Layer 19 of a small transformer language model trained on English Wikipedia (24 layers, counted from 0, width 96). Numbers have three digits each and are written without spaces.
Take only the direct path to the model's output, skipping the later layers: a vector added to the residual stream pushes a token's score in proportion to its dot product with that token's output vector.

Output vectors of the tokens that the questions are about. A number n stands for (n - 500) times 0.0023.
".": 439588423659584553614511343558383416524511778496441493313385527331660432500408302633504488624484497663367263377490426575624575446476462459562642664580633689557427626704401630489464450337694527605500395399491413484565553431610562565447543583539479608415399380636506368512464550500493539396
"ography": 541204230368549599550541667406793602321394618584835448685639630612417577354697169650388623552431163522506630864470651366537594285284309534468608427198176500304356324573681412285469671765443182626511726739485534863325279451408580354415291719505654477509981613555303553441103453258592144513
"ont": 710574616452465471571646576591365570160522451292637500558354589590400364324721315480191500649674435395746633508432500349483571322539616396440693559448345701217583375520473450497353619800214248392518609804480678521450480642537449430350456402401801398523765653326315508488393768340592299425
" age": 702675567489336255453526701560698500140565619343624614717291703483184238463541405486258785775623156695578533627579704595540448370442249325495482653413433691457437171855713452532733491695246495496639486718438601543348494564581402520472261608475706411460525365457557891327259647370799430456
" polit": 506500447389349562609514679378708459293383625360530583506309452462352581469476469401275604580565475392627596672626766591533616390467586351447419545312366582500468684709733378340489609731462497518575509543459567633465500627462521475319370496384682453573639478497465624367363468414510450524
"owever": 666655776273375500271642590525827891236351395486778253460500532266448715362548305277336495903641472728834400310382685854317703296420333340387584466630326369230287411739776379591431542852627247450690444718693803682430213674466313366231258887375806229516757500193589500277402500284524207670
",": 468563478603538558602361418653392413543533445496450616520500374433491433519500255661500426454564531599509530449559538604521543353532666564497573502567593551605503544531624620488493563482585563628573397458444390540645544568477635462564625561497467597503387382668747422346602484567566556265
"eneral": 435679477199300305405967686628918797303306481287696476743568614490313629379446202263349641495814448362540685615740662454337761331539431392303567642381253416240288577689461463359596456759599306600669562519703779547423217540232539361361214556319781495607784727335452505560364505115700147439

Output weights of attention head 2. The head adds the sum of these rows, row i times number i of z. A number n stands for (n - 500) times 0.0012.
o0: 487705469276643558566522371254554515286609820532281284349535815269771560278361525620407863594636605490534479626350243395513235422452439401596416455682491479725447642566359352368408541450778585409318515343657397572554577667573472382558336385535626685284290634704542637693740246321602458527
o1: 513438474604642564533369385514540546396556180449348717407582338652346639398566516509348479539496548510491472580397168407511493602646519575511414434415370348378497453377739299489500551360341739447218541514524507476467352416554575444354496295526647526729694577463449382645466399360572516694
o2: 515744448256507697523764506405448658457382699541513281415382615154696771422396297518397312460392425425365615710410505316492441627510355560711339522516514608582571728455605384404425544439758587467462479379418673632351483593740717437463301353319574367533438526685194652534684516615267508402
o3: 359769600252442299258629524650554400360465394474542628595464516401703543565281353513322581307444267543563552383541330600486657422590308636431571562329468543625604731344620613526430414644744397685645587364389584548684396449501708307440544572320581724380466412417526653447420595620595449429
o4: 430597510406490513498770298443471395433565791652696403342323624435614271609379528488522725674626553574484315279420469621610558448467363360443547616691778643662481552739295635566569326440633322536607606480507464490558637463526556655532560488456486565229484471589759422482366540377515471334
o5: 606481473618366549828333208385586491602530396364539479279355455684356337735668641588428738482631839558613395540442493406627614285603806296505619331452535413471297441613447591395631830493334474150528829564475455603583514410389419659461541383567502402431384687422639439525280202379244592557
o6: 434353535538490479465323373553439464461641277427273802632434403639698635425485353485480579476490475531511566539510082396546500594570367552320521466292449435539585565398487200396557554578360602352473648465411524670557411426524466495336621418443481817695612430511298609604456539724644518574
o7: 540261433587520485584455568458486496452571371535281544496598379691652588302566442597484434502450582437485506642516213324440492671625529539541537363373322453225365692300634331392445605536407731521461540516664486563434363610567515497408463388414535660721472543498210664644455493590552501669
o8: 690583390731610578669552533314377331543441667659591116470513571421455369386512501411674501762618557492459199338526550461562381545404601368652538557649700482532516518730135429490389335202624491665337647592686370423350605533495364570489425624498399324384422574647546488536616439237467457535
o9: 486417527589434320427360431449409403550622552462568612597317617636511279593587551614639772642575525531547295324478373520622605286398510284377749448532571539574545441560319494350585433411524190434578724483491481605550534458343348602352742670644372629286493463451597541559380473656633391470
o10: 643518567511438545638527542453544472427405768631593226615653388401362588524377521424410341567487414468577462507411877437422345538468583511398520488543623507600542519649415444871466505491677510500517340595591409453522640392475395523714595472438451332474400540485505447485728496352263389507
o11: 276287422705442481377346623556452552682547266453440673599784137551538478622657465551585430267444547493559791619731303632532493604539525635641391569192338456243473316246497638366338681644172551521476444526464564326484460490475488563485419450655420685692571421371423540546458772746576529544
o12: 632564627388403247714323344381569615346393558518454499576632508618463618562446570668378581394469573482422537687618539381298302303561647279379516299461595289460377496489638492420300613388331609535451611413457408602636414400229340332677733273562795473308531694495522379570622271427460430479
o13: 460393403681416532603312460448545502795721387453641422662382410704249367540684602499611646599441606539562349547564649571764582359458680479355594536506476512456489138691317571418624522530334457400642549711341418339439572389509311732489480513514360471529315464449722620308261514554481346410
o14: 476556344796451607382279350556653561476636191430472696246612357660319271586466426640594612350572667561569728587668645534636549409553684571606389673495493474420602125261653733491543624635355527259499520541396470417529554638126383512475556392691578662364591528359770459478576603648534255164
o15: 572378643547562429237493668536291618452494717579432337688681339301612688473526467323587464500435324461587529799466757444376241575335432705238457327533521548525465511444488499596466403630603649662673453479393576302470570518623433373767378523462306362681500483532510566509755505794348392460
o16: 579604441536419430405301364408514519336326235497429428533551335720188578663550652380416345508458519413577707572437726666447602508547828709465402352531325448487347265406614420527445503684366720296573541422564381418512541466327643523613531449554591383539465455435599589253476407580392456609
o17: 556489576416329387405465451616373609389497644517598553625372351548473666472665245465611528439618332449323659357529410418371431690364483573338471512532517512490650586499418449564345393668635582777440453535563594565573594512448405323611560551493408528659744407559458447561741604487621365479
o18: 388355383344546607374354625669433743485594467636260444506571480231680707315367410400518282355446602492502722792471486358322446605765573612600377644368446409528604536264491566367591703362510662567487362510460624439399528575575405370585422280592401365684610437485314588654644522698084599466
o19: 352445421462429396376587431432524427386835590334478722344310566551786466594476453493438592485526459513498356427383090716717544578693407411497514677442542659566517721586344784274743603490614272339521423358507634421538412531566592596230647582565493843616454408474460565747313703800550618548
o20: 504574509288569511464665584706508582453580227653518493493486573466602512574365519682501241340516621405476653630493442424506539536786513686458429502460414506465464495304563602691430576505477569385473337347495578476393447660603717330499464415366527744502531616678482671511532509665468571564
o21: 350707398456558506402664689573505538520576703488535497414404645377687452428414462407628643649481522640278515363373686736701556443303333523658594762593623637565706539667366590390571296484617238509463478319413811459307576444611450517480365745580540505367480425466401586511500589514452461570
o22: 630590469549500477606542346401585572338309729660472292342423697587605464629512679465656559620490540460489420557385504397580518386370514414470776467567576556474413427511411407541388434559500494321515500598603633502353643574525533528585518497502541240371385638588375618406525362394441432566
o23: 375495374711446486566406310424492372528743586565695514467287442700330334562639547374537675586497480576576264361334437716619632546449534412407655575594640544560539319697352479419629334366493334551553597621478530475495670344368469723452638545609296506397500392560689423314349618529592509444
o24: 626307524405633641603386485483344096530458470429402813703570551706532426490482568542423449547681268359478315276627394481355404474604817659485585301516252563406410979524696156554671500614447507394400407498556405623717414687417777368463604575375512516657453558560511523488553571385846651383
o25: 431341624521590598345433712584513606553418335453435518546652473419499572506511480372449265396475520512487723683595480537431477611575515572686379516296289423483489414398594562548452696603338706527403373531413594414404354525673572416460307413511579443754500446448322529338477571679445457527
o26: 412402584265514278342459462754415504292634494536510648776561446524709565392521476538343802536708256652513488375389364557325586409506275838196540224592390593441451873189635346418577451631648572615708453441651645605566323729305547288629557627457446686479566562585424729568499617426621591652
o27: 335475878490421274152508734660459395465505392370515667693625347410215461657583423194540283210414294515733742604569715726374472546483611759356476508233408432526560349360700601436524382734307578680602540463322518597697441510401605415588530628476473259744655372418566483138486585754490631400
o28: 477561663400518519423357467686532654374292335413299702570652423417303550553507616581535369370411318618502674515692420405408494423584527554569419409533466409521479298508757401659463573651269537525491355454633417487484359374504634415592489419443621629536671348549402575394561462391616498567
o29: 534663549301476511347491680572536619600393673614412285394593492079530391640358404436701432568561526502426685498575743622526481422558512499638358646459624568575496375523361830588545481431601349411659426452468541283462643609547410398751540513679422430398450512409719542417740468539307413336
o30: 408424495594531624271409537623513648245464556573489557622649485511550433522329465446402285439481444658557746734700500490517484541734512720614441843377495472457522504480491741429504644411220603598382285489539555544507554761209551379752571481592449467671624379639564459601510649535345654468
o31: 404530645279483450351556596731397649524556362504432686564523511389509619412492517515594540304443357494412663636499529493447411670519442614386334446468411387452595495306557279458669552687380497570560458446373520484437440372571495407580498624485513570555690354481354545562555471533456554665

Each question shows a token from some text and the vector z that the head gathered there. A number n stands for (n - 500) times 0.0078.

"el": 505500609530560583510437491441483550493532516397581360543387569419548452487457477561406569496495
Pushed up most: " polit"

" April": 455547523684563423482475399695323443470425445532398578627568495659485588255653698603551484569470
Pushed up most: "eneral"

".": 385511413664468473513513304447571414539546538552596594384478479440497478625498668574508349470505
Pushed up most: "eneral"

" is": 621470433411610568538358562599503389591456547492444564350511352469534655488438406512446460537367
Which three tokens does it push up most, strongest first? ".", " age", ","

" ent": 470539245441439504513312525717562270489399361314513483500415306426508439599489471428633466464506
Which of these tokens does it push down most? "eneral"

"at": 348615446446422640474565499581624387424467420471625389602343181636410557461409730476392343352752
Pushed up most: "owever"

" st": 472531488458495583425478519469530456488484350505563492458432364488488526518484552520411476465529
Which of these tokens does it push down most? ","

"v": 472672559512613672463576361467497460618510484534472374369501543488522629527494523551505414384464
Which two tokens does it push up most, strongest first? "ont", " polit"

"o": 348603488536453668482554495537616500340605342374462398590329344507470503522501630421494403505532
Pushed up most: "ography"

" l": 441523463559500575486454400439535488579453510447476488450602444418392352587654386531513546447382
Pushed up most: " polit"

" ": 330527416486472441558363438604426623528513557620441488647521605535296586357578533679382518381675
Pushed up most: ","

"olog": 373451277478535584457414437640461380480589500482454490469517488598405558488429497496471554529609
Which three tokens does it push up most, strongest first? " age", ".", ","